Layer 6 of a small transformer language model trained on English Wikipedia (19 layers, counted from 0, width 64).
In attention head 1, each number of a token's query is one row of weights dot the token's vector x. The head spreads its attention over the tokens so far by the softmax of query dot key.

Query weights of the head. A number n stands for n times 0.001.
q0: 19 -185 -204 86 -92 174 45 263 260 69 -6 287 171 16 -195 38 98 -32 -87 266 -14 -20 33 270 131 7 135 233 201 -248 51 -162 -18 -183 -68 47 103 183 45 133 124 119 334 -132 486 144 6 -20 -77 108 106 176 -356 290 -147 85 276 48 -118 224 -171 -273 -154 60
q1: 65 299 180 -99 175 58 33 -16 47 -271 20 155 -99 39 40 113 -46 -4 97 17 59 28 133 25 -53 -89 -98 51 -169 215 15 -24 74 29 -300 13 1 -114 -84 26 -323 -51 -164 234 -375 -134 24 127 217 90 120 -203 -93 -93 -50 86 4 -187 113 64 -25 146 -33 -12
q2: 109 -221 190 120 -280 22 -135 111 201 -478 215 256 -13 99 142 6 122 -50 -45 -101 -22 -355 -80 90 -37 152 91 -33 56 16 20 -21 177 31 -157 174 -6 68 -36 -35 122 -172 -47 10 194 33 -207 -4 72 -161 50 41 177 221 51 40 -94 -194 137 79 -204 192 105 127
q3: -142 116 36 -76 -130 38 73 -49 62 -85 3 -72 122 176 120 -127 94 4 206 -362 165 203 9 -47 60 59 14 -60 -20 82 -138 193 320 -183 23 -85 106 -282 -112 109 116 -95 -184 -20 -334 -112 -3 -49 40 4 53 -136 -89 -256 42 -10 105 -83 -52 -88 57 396 -73 162
q4: 0 -244 54 153 -158 -28 -106 118 121 -126 17 -57 -100 -97 -87 94 96 -215 -114 -158 -24 -283 -148 -112 -139 24 124 -81 195 225 92 -244 -86 -37 54 -231 -172 -62 147 201 133 -253 37 -32 389 162 -55 31 128 -146 314 152 7 -152 35 20 -184 20 -137 18 -172 104 146 99
q5: 82 -60 138 59 19 -30 -116 -103 201 -84 -48 -193 -58 236 306 139 186 199 162 -181 27 -12 97 150 4 17 -121 125 -34 -36 -149 321 46 -27 -196 -76 186 -180 225 19 -227 -68 34 -52 -108 -275 -230 -9 -66 293 175 111 -88 48 -112 -344 -88 -187 -21 -35 22 -146 -194 -57
q6: 138 51 -133 -168 87 -134 -41 68 31 -37 21 -193 35 345 -13 28 -6 -83 189 48 58 122 -23 -44 -10 -9 -13 141 -132 -24 14 171 0 28 42 -75 -92 -117 61 -200 -249 -80 -291 45 -185 89 -162 -16 -40 198 235 -130 74 -26 -121 14 21 95 -73 70 127 100 -40 -177
q7: 94 153 -262 -91 121 178 -5 -162 -423 -179 28 1 204 -414 -181 34 139 -90 12 128 25 -36 -76 264 98 -125 120 -38 -73 -32 133 -268 37 176 322 -17 57 178 -193 165 -1 138 -37 -152 16 130 67 125 164 -61 -94 6 -15 -325 94 -40 -89 146 190 106 57 18 -78 -111
q8: 83 -48 -107 15 -20 107 140 -126 18 -135 -120 178 139 -132 -169 -10 -134 -446 -43 -26 165 107 153 139 -145 170 -1 127 -51 -136 -26 -179 64 -150 102 -24 -79 200 -27 -163 74 6 -9 -67 -108 59 98 -72 -9 -81 -307 -170 -32 -101 -175 -133 -94 128 -45 -163 36 34 -131 44
q9: -139 110 306 209 -54 155 78 -20 188 133 92 -73 106 -122 -13 -32 -44 29 -13 104 168 56 -242 -1 -71 -19 -54 76 65 15 -130 -131 28 -74 -8 64 6 59 144 -127 -115 37 -13 152 224 82 -135 -97 -77 -214 -84 -145 1 165 -50 -162 -179 124 -102 29 -9 21 -43 22
q10: -9 232 142 -62 62 -30 -43 248 -24 -178 -29 -150 -225 23 42 -21 65 -55 59 -111 -125 141 45 -350 -7 -253 -31 -26 -98 166 167 4 -163 81 -141 68 -89 -163 28 320 -52 32 218 122 262 55 -64 -95 -136 -332 9 219 -254 -151 89 399 132 95 131 -168 65 33 95 -65
q11: 52 -267 55 113 -33 19 -27 -94 70 -293 218 207 -133 167 -99 69 131 105 -71 173 54 -161 6 52 96 -112 -54 93 -93 72 -194 333 -27 83 96 9 168 -38 -100 -19 -45 -65 -280 -77 -49 -157 -82 73 -24 189 -44 82 -64 132 166 94 64 3 -62 179 -83 243 -26 -28
q12: 189 167 205 -38 -38 358 104 -112 174 76 -142 66 -4 43 -351 115 -13 -207 -99 -23 117 26 -25 -224 -45 26 -21 51 276 -83 -129 203 100 -16 117 -27 -100 23 7 233 -9 19 -38 -48 -3 -309 105 -267 4 94 -28 64 -35 -77 -15 -27 12 -149 54 -17 -78 16 -174 39
q13: -114 185 50 -65 -74 -201 -170 -47 -25 56 -83 -100 136 65 -270 -55 21 -101 104 203 63 -249 -187 69 54 292 -70 -122 -184 56 177 100 2 -88 -107 -8 152 -56 157 -48 2 -68 -64 -103 123 -23 -23 71 113 171 -27 202 262 -111 -18 329 -18 26 -73 65 143 75 93 -16
q14: 85 -42 338 -10 -189 269 -147 -183 -24 123 62 -38 -88 48 37 167 122 20 149 -89 -103 -107 -245 45 195 -64 -46 -66 18 -79 -7 167 32 -2 20 -83 33 -77 49 81 143 -5 -71 -126 -275 -108 204 -321 315 -191 32 -99 37 155 21 -72 97 -218 98 12 -97 129 -98 -79
q15: 117 8 320 110 23 54 115 94 17 -76 -54 -119 -157 -218 -226 -26 108 -45 -257 -82 9 6 36 38 -69 33 38 -264 -73 233 353 -9 -24 -110 -97 261 126 -98 -212 239 -163 99 110 156 278 -102 -19 103 115 195 -226 188 -40 -80 -15 97 -144 -147 160 -134 310 104 51 11
q16: 137 18 -19 18 -171 115 263 -67 127 -208 -125 -203 78 -90 -78 38 -40 -107 275 -100 36 361 88 -216 -122 275 73 19 67 195 99 -237 81 150 -41 -176 -143 -26 78 204 198 266 -292 -163 -134 -143 224 -105 -52 -247 23 -50 45 -43 -34 189 -90 146 -68 -114 122 159 67 -225
q17: 92 -165 164 31 -124 62 -100 70 23 -58 -42 286 -160 -199 72 182 14 -205 -162 -87 -77 160 15 -69 19 73 15 -17 -90 -46 162 94 -44 86 73 -69 -145 91 151 134 -13 22 -43 -120 -31 90 -123 -149 118 -81 62 95 -109 112 -79 129 -180 -144 35 -169 315 59 181 2
q18: 127 -22 140 91 -27 -31 -47 175 57 -63 -200 -312 -14 -193 113 239 201 78 -62 130 -98 57 101 -373 -33 8 -33 13 -13 145 -32 -103 -72 29 51 -286 -164 -53 75 -75 -267 -159 -22 128 -166 -149 -142 -51 41 -109 182 117 -83 75 -206 29 -292 -100 16 -20 -221 125 155 -158
q19: 78 74 160 163 -52 3 259 144 81 -161 10 -219 -3 -52 102 70 100 -26 -195 105 84 -93 29 -212 -165 -175 -138 97 132 -185 100 -63 44 210 -10 -200 -363 120 -123 156 2 -58 -132 -4 71 -408 -74 -52 166 -191 185 85 -57 -47 -42 -159 -251 196 59 119 -2 -11 171 38
q20: 53 160 89 189 -31 71 4 21 -224 -81 -65 321 114 -215 -10 116 -317 -381 177 -30 -19 46 126 -177 8 2 122 -75 205 144 77 -55 -55 -33 91 -126 -81 -64 292 20 -48 -89 396 155 -12 55 -68 25 100 15 -67 94 66 -25 45 110 -199 -70 222 -75 39 -320 -19 200
q21: -130 -140 -106 -103 90 215 -3 47 -135 61 7 -125 -37 -20 -154 29 66 -221 -213 -28 -151 50 65 -155 -84 -17 -212 -177 115 33 5 89 20 -164 171 72 194 118 7 -108 -79 -4 21 38 8 -79 258 150 87 29 -237 -34 131 191 114 -65 20 44 57 -33 -28 -120 89 -115
q22: -45 104 255 -121 247 323 29 21 -135 -192 -217 323 -5 31 -136 79 25 216 -51 -345 -3 -3 -59 45 223 27 3 -17 -256 -2 62 291 35 51 -208 96 106 -166 148 -27 -32 99 244 80 35 -92 159 -41 -23 61 -118 -70 -190 -175 105 19 -160 80 73 -63 59 294 285 -32
q23: -12 -39 -373 -33 19 55 79 -52 102 -114 5 -139 21 -112 -159 -292 151 125 -57 -34 227 -20 126 -252 -48 31 16 160 -183 93 -169 -16 -75 -78 -143 -30 15 -48 -4 -48 -41 188 20 138 -71 301 136 -65 -93 -68 -105 -481 183 -43 50 -37 164 157 158 -47 -145 9 -132 -21
q24: -98 -217 27 -54 151 -69 44 329 65 141 -74 289 82 30 -2 -70 -215 -65 -126 -32 -228 -14 -196 -308 -125 -107 82 9 -193 29 26 111 213 338 245 84 -100 -123 -201 -408 -136 270 -31 69 -253 163 -74 62 -12 -162 35 -165 -62 154 -80 -26 215 125 -50 -141 54 210 -87 239
q25: -176 111 10 -53 -86 -53 25 210 -131 42 251 -5 -32 -44 85 -59 -20 -237 300 369 -65 -290 150 77 -20 -88 -41 -239 -1 -113 150 95 -154 -450 25 -120 -109 2 -13 38 100 -20 -102 4 60 64 -83 -135 -199 129 69 341 -83 -136 36 62 59 -266 42 -201 -87 -68 185 11
q26: -68 -30 -23 258 -93 -29 -25 -33 153 -55 66 -131 -260 144 19 -201 225 31 171 9 -102 15 14 249 -23 -258 -6 312 -152 77 -146 144 -70 -139 -116 70 -131 -104 -28 -48 249 15 -112 78 48 -248 6 -32 7 187 -130 52 68 32 -26 119 -191 -191 125 -262 151 128 -54 44
q27: 209 257 -143 81 113 153 -8 203 244 149 90 25 -119 -58 16 -85 81 124 33 76 128 14 9 220 -43 -57 -28 84 -56 -6 131 -41 -21 -98 9 223 19 -50 -105 -13 -36 -241 -231 67 35 51 36 -56 111 146 -240 4 81 -269 76 -77 -105 -77 -52 -12 158 -261 -87 -245
q28: 7 171 -137 -199 5 -40 80 229 152 128 144 -16 -27 -346 -302 -187 -18 109 60 -200 19 85 190 193 -94 -17 144 232 149 14 -30 -70 37 -16 477 -25 -342 330 54 -235 70 91 -42 -152 66 77 40 263 -138 14 8 -144 84 -16 53 -240 -105 40 -31 -1 -11 -135 -20 -106
q29: -19 132 -134 -78 22 -107 63 104 -44 -101 -184 63 -81 24 44 -77 -13 -10 -241 48 -38 59 -155 -35 17 98 127 -32 5 -96 -323 -62 -56 -37 -1 130 6 -190 -5 134 149 -85 -134 221 -19 110 -54 21 -149 -31 40 -84 -76 -112 222 63 5 172 -241 -30 -50 144 -191 -261
q30: -88 62 -271 51 -15 -57 266 8 -9 -27 -270 -150 29 -119 -24 -90 -136 243 -60 -166 -49 2 177 312 -114 198 93 -228 1 -140 -284 27 -68 -92 345 129 -22 40 -171 -129 108 132 -244 -168 -229 -46 27 -9 43 -70 -377 -260 78 28 -154 -244 187 -51 -237 31 26 -116 -8 136
q31: 287 -235 -175 168 216 -373 -121 46 45 -51 -2 -33 115 93 -108 134 191 22 -23 -124 106 200 -2 36 -46 -71 -89 -147 18 55 -137 -20 3 151 409 -180 -181 54 -62 -388 -129 136 178 267 186 121 187 -392 -162 -282 -42 -4 107 -46 -141 -248 299 149 -44 147 -10 -31 222 -81

Each question shows a short text with each token's key, already scaled and adjusted for position as the last token sees it. A number n stands for n times 0.0025.

Then comes the last token's vector x. A number n stands for n times 0.0085.

0 "x": -93 99 139 -57 137 13 -99 -141 -200 33 -8 69 -140 124 19 -113 -102 105 -70 -160 -308 60 51 -64 -1 -70 2 -110 -53 184 108 154
1 "ts": -104 15 64 -116 112 47 -28 -110 -206 44 63 206 -123 70 52 -175 -142 108 -140 -155 -320 28 60 76 5 -2 74 10 -55 109 76 119
2 ",": -1 -89 51 -120 156 70 102 -158 -239 32 22 171 -156 120 58 -179 -186 159 -36 -155 -269 7 36 63 -65 26 10 41 12 55 61 26
3 " a": 7 -65 105 -49 60 89 122 -74 -227 22 52 241 -193 117 81 -141 -163 222 -24 -208 -214 12 -64 32 25 -23 87 -15 58 -62 -8 48
4 " p": 80 27 82 72 59 200 170 -119 -206 -30 -10 199 -151 93 37 -217 -200 118 9 -207 -200 3 -125 26 -43 -13 0 0 26 48 -36 -8
5 "art": 113 202 23 174 -92 144 151 -167 -194 4 5 153 -165 42 15 -222 -27 37 -110 -147 -267 63 -9 36 -14 20 50 -4 -59 64 37 16
6 " of": -47 111 92 93 22 149 170 -50 -145 -36 -18 106 -187 126 72 -204 -89 238 -3 -166 -261 5 43 -120 -25 -96 19 -32 -113 30 47 91
7 " T": -70 40 -34 43 -160 148 170 -67 -196 -70 -70 135 -164 47 -29 -245 -225 50 -62 -155 -298 37 -72 30 -17 -14 39 -9 19 33 16 23
x: -111 10 104 -116 -79 -39 -366 41 123 24 -54 -57 29 -45 160 -153 38 48 146 -23 239 48 164 -17 150 28 247 -36 -74 160 -1 156 -92 -80 109 -100 49 94 -118 -119 -92 -92 -103 -283 -43 163 -61 107 170 -12 17 -32 66 90 144 -81 -12 5 -202 104 65 94 84 -106
To which token does the last token give the most attention? 4 " p"

0 "am": -147 100 -59 -108 133 13 -38 -16 -134 146 57 143 -137 83 47 -155 -151 189 -38 -197 -367 -15 34 32 -3 -49 65 -35 -89 122 92 73
1 "'": -87 -138 -5 -83 136 8 4 -152 -253 103 49 116 -66 169 214 -175 -160 210 -38 -151 -261 27 12 60 -55 -97 71 12 2 40 17 17
2 "s": -68 -102 53 -187 64 85 93 -99 -203 59 111 218 -224 117 145 -91 -67 167 -93 -104 -293 26 64 -42 -6 100 -66 -13 -19 -3 66 131
3 " m": 28 -51 93 98 62 160 150 -216 -218 4 -14 172 -167 55 59 -266 -170 58 -116 -203 -192 0 -92 39 117 20 5 -46 32 69 -36 2
4 "i": 118 14 41 52 3 132 110 -191 -195 44 21 137 -99 139 31 -197 -128 60 6 -238 -285 215 -64 -68 78 -24 5 145 24 80 20 4
5 "x": 120 257 55 120 -63 112 75 -170 -170 -44 -43 178 -153 53 113 -90 -32 26 -29 -189 -252 128 54 -9 92 -43 47 -89 -36 117 131 163
6 "ing": -57 151 112 157 -8 122 98 -92 -170 -20 23 191 -132 143 90 -130 -82 141 -56 -190 -265 102 -89 20 -137 -122 -31 45 -128 141 60 61
7 "-": -187 4 -135 123 -97 164 258 -101 -223 -128 -7 116 -160 104 55 -101 -81 77 -141 -185 -247 69 34 32 -9 18 1 26 -46 109 -3 -10
x: -102 -25 -3 -159 -4 -89 -241 75 11 -1 -204 63 56 -11 103 -215 134 -28 41 -96 175 54 183 12 293 -183 118 63 -152 77 46 49 -225 27 -46 -89 32 96 -5 -203 -31 -6 -46 -42 -36 191 -63 55 59 5 93 -93 -105 150 102 -62 6 -127 -321 156 160 20 58 34
To which token does the last token give the most attention? 3 " m"

0 "==": -199 48 -56 -70 186 -3 -43 -207 -111 127 29 225 -104 79 90 -106 -158 189 -65 -206 -253 62 62 41 42 -84 207 -3 -32 0 -22 67
1 "==": -148 -142 -10 -89 178 55 -5 -212 -124 116 17 226 -107 76 92 -104 -160 187 -64 -206 -253 61 62 41 42 -84 207 -3 -32 0 -22 67
2 "\n": 4 -12 23 -17 256 33 52 -154 -210 36 18 188 -226 219 12 -193 -236 67 -21 -191 -207 -108 34 -34 -21 -61 -1 -7 1 -105 48 11
3 "-": 41 -10 144 -110 134 53 86 -191 -183 54 26 124 -210 168 35 -178 -120 200 1 -237 -312 16 -14 39 60 6 -81 20 32 26 24 61
4 " C": 107 22 103 65 -22 224 107 -134 -187 29 -57 195 -191 59 7 -228 -238 134 -61 -204 -261 42 -88 -23 -14 34 56 31 31 47 28 -26
5 "am": 128 106 19 289 -5 230 172 6 -234 19 64 120 -164 60 86 -139 -111 57 -30 -16 -230 -132 34 -129 37 63 3 103 65 45 43 -174
6 "er": -67 148 -55 66 -63 121 -21 -140 -252 25 96 133 -234 4 -7 -103 -61 67 19 -241 -356 68 83 24 96 -81 45 -99 -35 27 87 113
7 "o": -135 3 63 82 -183 101 -8 -104 -188 73 110 236 -23 4 46 -127 -228 145 -103 -157 -371 53 23 -50 65 -56 4 94 19 62 -27 26
x: 1 55 46 -155 -17 -31 -246 -107 126 41 -62 76 92 9 86 -107 76 47 99 -1 125 -100 252 82 -11 -158 175 71 -227 126 -15 148 -113 43 225 -56 55 146 -62 -25 -34 -78 -45 -181 -10 91 -210 -103 163 -70 229 -105 -34 209 129 -72 73 34 -163 113 140 18 182 -47
To which token does the last token give the most attention? 4 " C"

0 "I": -166 28 -81 -57 161 -48 -63 -142 -198 89 72 121 -181 116 -21 -114 -187 149 -4 -171 -210 -24 -17 23 11 -7 19 -63 40 9 94 -6
1 "T": -151 -155 17 -49 155 101 -6 -190 -153 29 0 126 -126 94 -52 -171 -213 74 -58 -128 -225 41 -50 9 -22 4 52 -16 16 101 39 72
2 ",": -13 -106 50 -112 147 71 99 -163 -194 30 9 156 -144 114 44 -190 -198 120 -6 -152 -223 6 -12 27 -56 37 8 36 4 43 51 31
3 " S": 48 -101 127 49 68 168 89 -162 -211 5 -39 152 -126 53 -34 -198 -164 37 -89 -172 -253 27 -31 -1 19 -29 4 8 24 49 26 31
4 "l": 180 45 136 143 0 149 173 -155 -167 -53 19 104 -151 37 112 -155 -22 69 26 -77 -177 123 -25 3 -4 -1 -111 41 42 178 69 -8
5 "ow": 101 131 -3 94 15 160 50 -181 -161 -50 35 114 -153 79 75 -130 -116 80 -4 -169 -252 120 2 -65 -30 -97 -37 9 -103 118 -45 50
6 "ak": 24 124 38 26 -29 128 36 -139 -197 -35 -17 96 -105 149 76 -191 -135 60 7 -170 -296 17 -87 2 -14 -114 72 -56 1 86 81 -4
7 "is": -205 9 -85 182 -102 69 71 -82 -226 -171 0 160 -67 53 85 -64 -44 78 -113 -160 -229 84 63 -37 8 1 12 -25 -24 119 25 -37
x: -67 32 -39 -143 -77 3 -68 23 33 25 -63 78 25 -40 118 -256 84 152 130 -6 129 -34 50 39 159 -235 258 12 -68 195 -123 230 -121 134 109 -111 190 100 39 -124 -29 -7 16 -119 4 67 -188 -79 87 134 164 -131 -106 64 247 -66 24 -127 -204 58 126 49 110 -58
To which token does the last token give the most attention? 3 " S"

0 "er": -148 84 -38 -73 146 32 -103 -38 -173 116 153 113 -175 56 -14 -102 -85 167 10 -196 -318 77 97 43 23 -66 -2 -93 -82 117 99 123
1 " s": -86 23 131 -111 162 95 40 -219 -233 56 28 177 -145 82 15 -247 -147 58 -60 -150 -291 17 -43 33 41 -3 11 -25 37 9 27 27
2 "o": -22 -168 3 -149 46 213 17 -118 -110 148 103 224 -105 52 135 -176 -161 140 -27 -67 -233 69 -61 -34 92 89 -65 156 86 -12 -37 -78
3 "f": 104 -48 146 -72 55 144 95 -178 -226 0 132 126 -193 40 29 -245 -111 85 -66 -98 -254 23 -32 -42 104 -46 -68 -85 -116 46 -84 92
4 "t": 161 -36 96 73 -5 157 91 -183 -152 -57 65 107 -125 13 -74 -214 -66 18 -136 -81 -316 104 3 -25 57 -49 63 -54 -140 188 16 139
5 "w": 23 112 -7 157 -40 142 79 -75 -160 -88 39 119 -67 43 -12 -202 -184 68 -23 -145 -207 43 56 -76 -50 -82 -21 121 -19 363 -59 67
6 "ar": -111 110 37 114 -29 136 88 -166 -202 -20 47 147 -150 140 51 -213 -138 159 -41 -227 -244 38 98 -8 88 -47 0 -61 -30 112 33 -20
7 "e": -120 16 12 54 -162 121 55 -98 -176 9 73 211 -156 111 39 -89 -200 145 -95 -166 -290 89 17 6 -25 -96 -7 72 -3 169 103 56
x: -105 13 79 -143 -34 -121 -145 -108 151 112 -114 166 22 75 76 -46 78 31 52 29 258 -116 201 11 -15 -98 201 -45 -105 103 -6 178 -130 113 -1 -13 101 121 -128 -17 -41 -168 -16 -129 67 149 -102 -23 194 54 172 -80 -11 264 120 -96 105 -7 -223 181 194 92 75 -42
To which token does the last token give the most attention? 1 " s"

0 "an": -70 81 -84 -62 101 -53 -56 -57 -153 69 65 82 -55 181 34 -87 -104 119 -73 -212 -261 1 -4 -7 30 -73 -15 8 -55 153 115 33
1 " be": -97 -24 9 -96 210 92 32 -160 -181 -2 34 169 -116 118 54 -111 -125 128 -70 -94 -191 -73 -86 15 -71 43 79 3 -6 -31 35 -53
2 " re": -51 -59 90 -68 106 131 14 -145 -219 39 -7 164 -102 96 44 -173 -163 126 -93 -143 -153 -65 -31 33 -10 -30 -7 -50 4 -100 71 -23
3 "p": 90 3 98 1 140 151 118 -100 -249 -14 53 133 -142 99 33 -109 -115 38 14 -92 -143 -3 -188 -15 -88 19 -76 34 26 21 -102 0
4 "os": 174 -44 144 67 9 162 82 -164 -189 -26 -29 165 -67 42 61 -197 -94 10 -49 -125 -196 74 34 -25 38 43 17 -53 -16 52 63 11
5 "it": 108 112 68 120 -23 119 47 -67 -222 -140 -48 135 -129 73 19 -52 -98 48 -84 -180 -156 64 -57 -21 -72 -6 -76 -100 -127 97 87 13
6 "ion": -7 111 16 89 -83 76 -11 -110 -154 -2 -31 122 -74 89 45 -111 -163 114 -99 -186 -234 75 55 52 -82 -48 3 -27 -84 76 138 110
7 "ed": -130 14 -25 154 -29 98 55 -59 -137 45 44 121 -87 94 10 -164 -95 103 -57 -209 -225 29 17 50 -5 -59 -51 8 -135 172 15 45
x: -2 -54 -32 -223 -75 -152 -370 -37 45 69 -66 51 50 -39 -5 -128 -66 30 55 12 165 -46 236 -91 52 -141 140 69 -160 188 -30 159 -99 11 43 -96 58 22 -48 -212 -52 -88 -49 -81 -11 201 -137 -32 180 118 115 -119 -93 233 49 45 96 -113 -169 155 142 72 -12 -52
Which token does the last token look at most, and with what share of its attention? 2 " re", with about 20%

0 " T": -22 47 -24 -50 144 -2 -12 -140 -169 61 -25 133 -120 84 -18 -197 -197 82 -44 -143 -267 25 -66 43 4 -26 42 -6 21 14 26 12
1 "og": -127 -59 28 -55 89 78 -30 -139 -166 56 -13 138 -105 117 16 -170 -145 94 -5 -235 -169 67 -127 41 -45 41 32 -51 30 -6 28 26
2 "ol": -20 -209 135 38 98 95 13 -79 -143 87 114 113 -58 60 8 -157 -114 91 34 -205 -124 15 79 -84 46 -125 6 13 -18 140 14 -46
3 "and": 79 -68 81 -76 7 116 -91 -23 -174 53 71 161 -61 60 4 -130 -146 115 -10 -125 -277 123 -27 -6 -62 -28 43 -24 -13 136 43 55
4 ".": 147 44 134 93 61 162 138 -163 -143 -21 -38 146 -120 67 75 -123 -103 107 11 -176 -157 59 10 44 70 19 46 -42 -6 63 17 44
5 "\n": 5 62 28 36 44 164 108 -66 -247 -63 -19 174 -173 125 47 -113 -173 39 -39 -129 -207 -23 6 -38 -8 -47 -39 9 -31 -18 19 6
6 "-": -42 22 53 152 -1 103 152 -94 -172 -41 -12 115 -161 104 43 -116 -95 154 -19 -186 -231 34 -28 47 48 17 -72 9 31 36 15 68
7 " ": -123 36 -36 104 -141 63 210 -69 -171 -46 -25 142 -125 94 43 -154 -99 80 -86 -103 -245 25 -44 37 2 46 9 -10 -16 33 45 -12
x: -55 -16 -23 -154 11 -115 -326 -67 -10 36 -56 11 13 -20 113 -198 109 72 0 61 173 15 199 0 166 -90 245 17 -162 139 33 159 -233 -34 8 58 202 194 -185 -90 -38 -10 -53 -161 -28 188 -113 47 18 61 41 -79 -94 148 50 -103 50 -19 -236 143 69 -29 126 -30
Which two tokens does the last token look at most, in order? 5 "\n", 7 " "

0 "ly": -203 122 -192 -77 153 60 -34 -35 -102 86 126 157 -60 106 53 -100 -148 134 -27 -148 -310 93 31 -3 -43 -32 20 27 -24 195 70 45
1 " (": -103 -35 60 -110 179 68 71 -227 -290 58 12 165 -159 115 36 -181 -127 158 -26 -150 -197 -7 -37 -29 -5 7 60 -38 9 -87 20 -72
2 "\"": 37 -152 -6 -142 163 102 78 -200 -215 5 4 242 -96 56 113 -141 -173 103 -98 -162 -157 37 41 137 -5 62 113 -35 27 -85 53 58
3 "st": -89 -57 184 67 2 174 156 -100 -246 -7 37 156 -74 113 92 -286 -134 77 -69 -67 -260 -30 -29 43 -110 -3 -22 4 -11 66 -40 -24
4 "ep": 76 62 12 165 155 190 101 -56 -152 4 47 59 -156 30 -53 -103 -70 154 105 -142 -216 91 -30 -34 -160 -72 -37 41 48 288 -4 137
5 " ": 123 75 76 92 -84 151 225 -165 -197 -13 -41 143 -154 119 12 -204 -110 99 -114 -140 -276 71 -82 22 13 43 -5 -24 -12 48 30 -6
6 "ent": -24 64 -52 191 -149 238 163 -11 -203 -73 -31 133 -145 124 52 -194 -135 57 -76 -182 -189 -63 -9 87 -146 12 14 23 -53 -91 -6 1
7 "ry": -214 -14 22 145 -110 94 140 -120 -137 -47 -28 100 -91 96 115 -178 -224 127 -28 -136 -283 -28 82 8 -66 -13 107 -8 35 63 144 8
x: -160 69 34 -232 -139 -78 -177 -200 84 114 11 65 92 10 169 -155 164 -87 72 74 252 41 100 28 86 -135 49 -54 -104 193 19 34 -136 93 40 -106 40 178 -69 -40 39 -35 -61 -68 -127 68 -174 -33 152 64 73 -160 -43 190 48 -2 130 -10 -233 202 138 53 -14 -203
To which token does the last token give the most attention? 6 "ent"

0 "ur": -87 99 -31 -44 141 -17 -56 -41 -148 119 34 108 -120 101 41 -159 -172 137 -13 -200 -381 38 -10 40 -69 -120 90 -14 -25 76 52 73
1 "g": -129 -70 25 -5 35 62 -66 -76 -200 33 55 95 -92 149 52 -117 -83 117 -83 -259 -304 108 14 17 -40 -78 82 -38 -82 214 76 112
2 " and": 13 -153 20 -146 122 52 51 -116 -187 58 45 163 -132 129 71 -158 -120 182 -43 -183 -309 -2 9 94 -27 42 22 36 -40 109 53 75
3 " G": 49 -82 103 -17 81 140 60 -166 -219 -29 -73 173 -176 75 -4 -187 -201 106 -41 -223 -254 35 -113 65 -6 21 44 -26 6 14 41 -9
4 "ot": 253 46 154 141 21 210 157 -123 -160 -78 -56 161 -101 95 9 -84 -86 102 8 -217 -157 42 -98 -6 -106 78 56 57 -83 77 66 26
5 "h": 53 123 157 31 -12 126 59 -106 -251 66 68 202 -158 58 165 -190 -18 91 18 -166 -243 119 37 75 16 -123 -11 -86 31 55 29 17
6 "a": -44 37 76 25 -52 110 20 -133 -162 32 89 228 -107 100 16 -123 -158 141 -109 -163 -295 -10 100 -53 142 -127 65 66 21 69 108 113
7 " –": -143 -33 -17 125 -85 136 204 -73 -186 -167 -59 139 -209 62 35 -119 -72 170 -38 -235 -224 8 -14 37 24 34 7 -55 -61 82 53 69
x: -114 6 76 -41 -75 -59 -357 49 -29 134 -122 19 99 -14 68 -157 20 22 138 73 269 -110 150 5 259 -140 171 -3 -85 214 -21 -54 -140 44 -29 8 187 115 -37 -169 -80 -84 13 -116 -46 156 -27 115 155 9 17 -67 -66 30 123 19 27 -37 -179 274 78 87 38 -82
Which token does the last token look at most, and with what share of its attention? 3 " G", with about 30%

0 "\n": -9 10 -18 -51 199 -70 -14 -173 -275 113 11 191 -204 154 7 -209 -251 89 -36 -179 -296 -114 -14 -29 41 -81 -71 14 31 -27 8 16
1 "-": -37 -61 -29 -225 120 17 20 -214 -207 98 88 148 -180 143 47 -147 -83 252 -17 -214 -333 44 6 73 59 23 -82 8 44 47 27 83
2 " W": -23 -140 116 -46 146 201 38 -169 -204 46 -19 201 -122 62 1 -241 -260 130 -102 -178 -326 -52 -39 1 -5 -49 29 27 17 61 -5 -1
3 "al": 67 -88 187 -38 109 170 105 -233 -169 108 118 85 -121 204 67 -196 -63 164 -27 -106 -328 0 -28 -118 65 -125 10 16 -9 106 -98 -110
4 "d": 234 11 162 72 32 105 17 -197 -141 19 97 63 -147 144 50 -253 -14 103 -17 -122 -319 109 -14 -105 -23 -106 -15 -51 -101 265 78 45
5 "ec": -1 164 27 147 -81 240 57 -149 -223 -67 50 181 -24 123 44 -174 -226 97 -48 -233 -253 64 8 -46 -29 -30 108 109 114 172 -2 37
6 "k": -148 184 -71 64 -123 92 73 -101 -227 -51 101 176 -72 81 74 -147 -149 -8 -67 -124 -273 119 -42 -9 -21 -59 -44 -35 -45 390 -25 14
7 " and": -198 -59 7 203 -104 53 175 -46 -197 -54 5 202 -149 108 113 -157 -69 209 -55 -181 -325 47 -37 123 7 91 7 61 -45 150 43 45
x: -42 23 -27 -78 -73 -55 -445 -107 -45 134 30 -11 12 -68 -12 -58 19 20 35 21 122 -126 137 2 288 -103 207 24 -110 202 -59 80 -117 60 50 -60 60 197 -104 -77 54 -89 12 -33 19 134 -71 -79 219 -43 16 -147 -151 125 60 -102 111 -115 -189 44 213 -25 50 -134
Which token does the last token look at most, and with what share of its attention? 0 "\n", with about 30%

0 "u": -27 10 -115 -91 259 -53 -115 -195 -244 16 93 154 -106 141 25 -157 -215 229 -102 -186 -310 52 -16 12 47 -112 65 -91 -41 50 124 50
1 "al": -128 -55 -50 -166 153 -6 -69 -58 -202 94 98 145 -121 181 124 -139 -131 162 -92 -162 -419 -32 76 -49 19 -152 122 -85 -92 112 99 23
2 " h": -46 -87 56 -69 92 146 27 -269 -224 59 1 222 -163 91 108 -305 -184 117 -28 -169 -323 48 -75 121 40 -3 48 37 74 -35 69 38
3 "or": 24 -76 143 -88 110 138 37 -186 -230 136 111 178 -189 216 84 -256 -73 193 -69 -221 -284 19 91 47 11 -59 -25 -17 102 -85 42 25
4 "i": 119 23 134 -51 4 212 32 -124 -252 63 110 247 -90 172 72 -162 -140 84 -61 -210 -369 151 -23 -25 -22 -40 44 184 29 36 47 -27
5 "z": 177 111 178 99 -160 61 -4 -75 -176 -52 64 250 -43 -58 54 -75 17 -13 -154 -152 -304 231 -16 137 93 -1 156 -100 -92 255 37 141
6 "on": -139 228 46 83 -65 152 40 -152 -132 69 61 85 -106 102 -61 -160 -17 132 117 -379 -249 190 15 -48 31 -123 3 -76 -64 223 114 55
7 "t": -198 76 -75 90 -125 119 64 -106 -174 -116 77 120 -79 19 -25 -204 -86 17 -138 -217 -367 110 23 -22 48 -116 68 -62 -197 241 57 149
x: -14 -31 39 -173 -96 -132 -235 -5 -1 -4 -84 22 21 -68 92 -182 22 -8 86 -36 184 -39 237 -15 63 -135 145 -12 -92 124 -96 162 -93 -6 117 -180 211 130 -78 -7 -86 -135 34 -197 -6 147 -109 -49 176 -3 3 -89 -147 259 259 -89 94 -112 -206 103 20 36 80 -61
To which token does the last token give the most attention? 2 " h"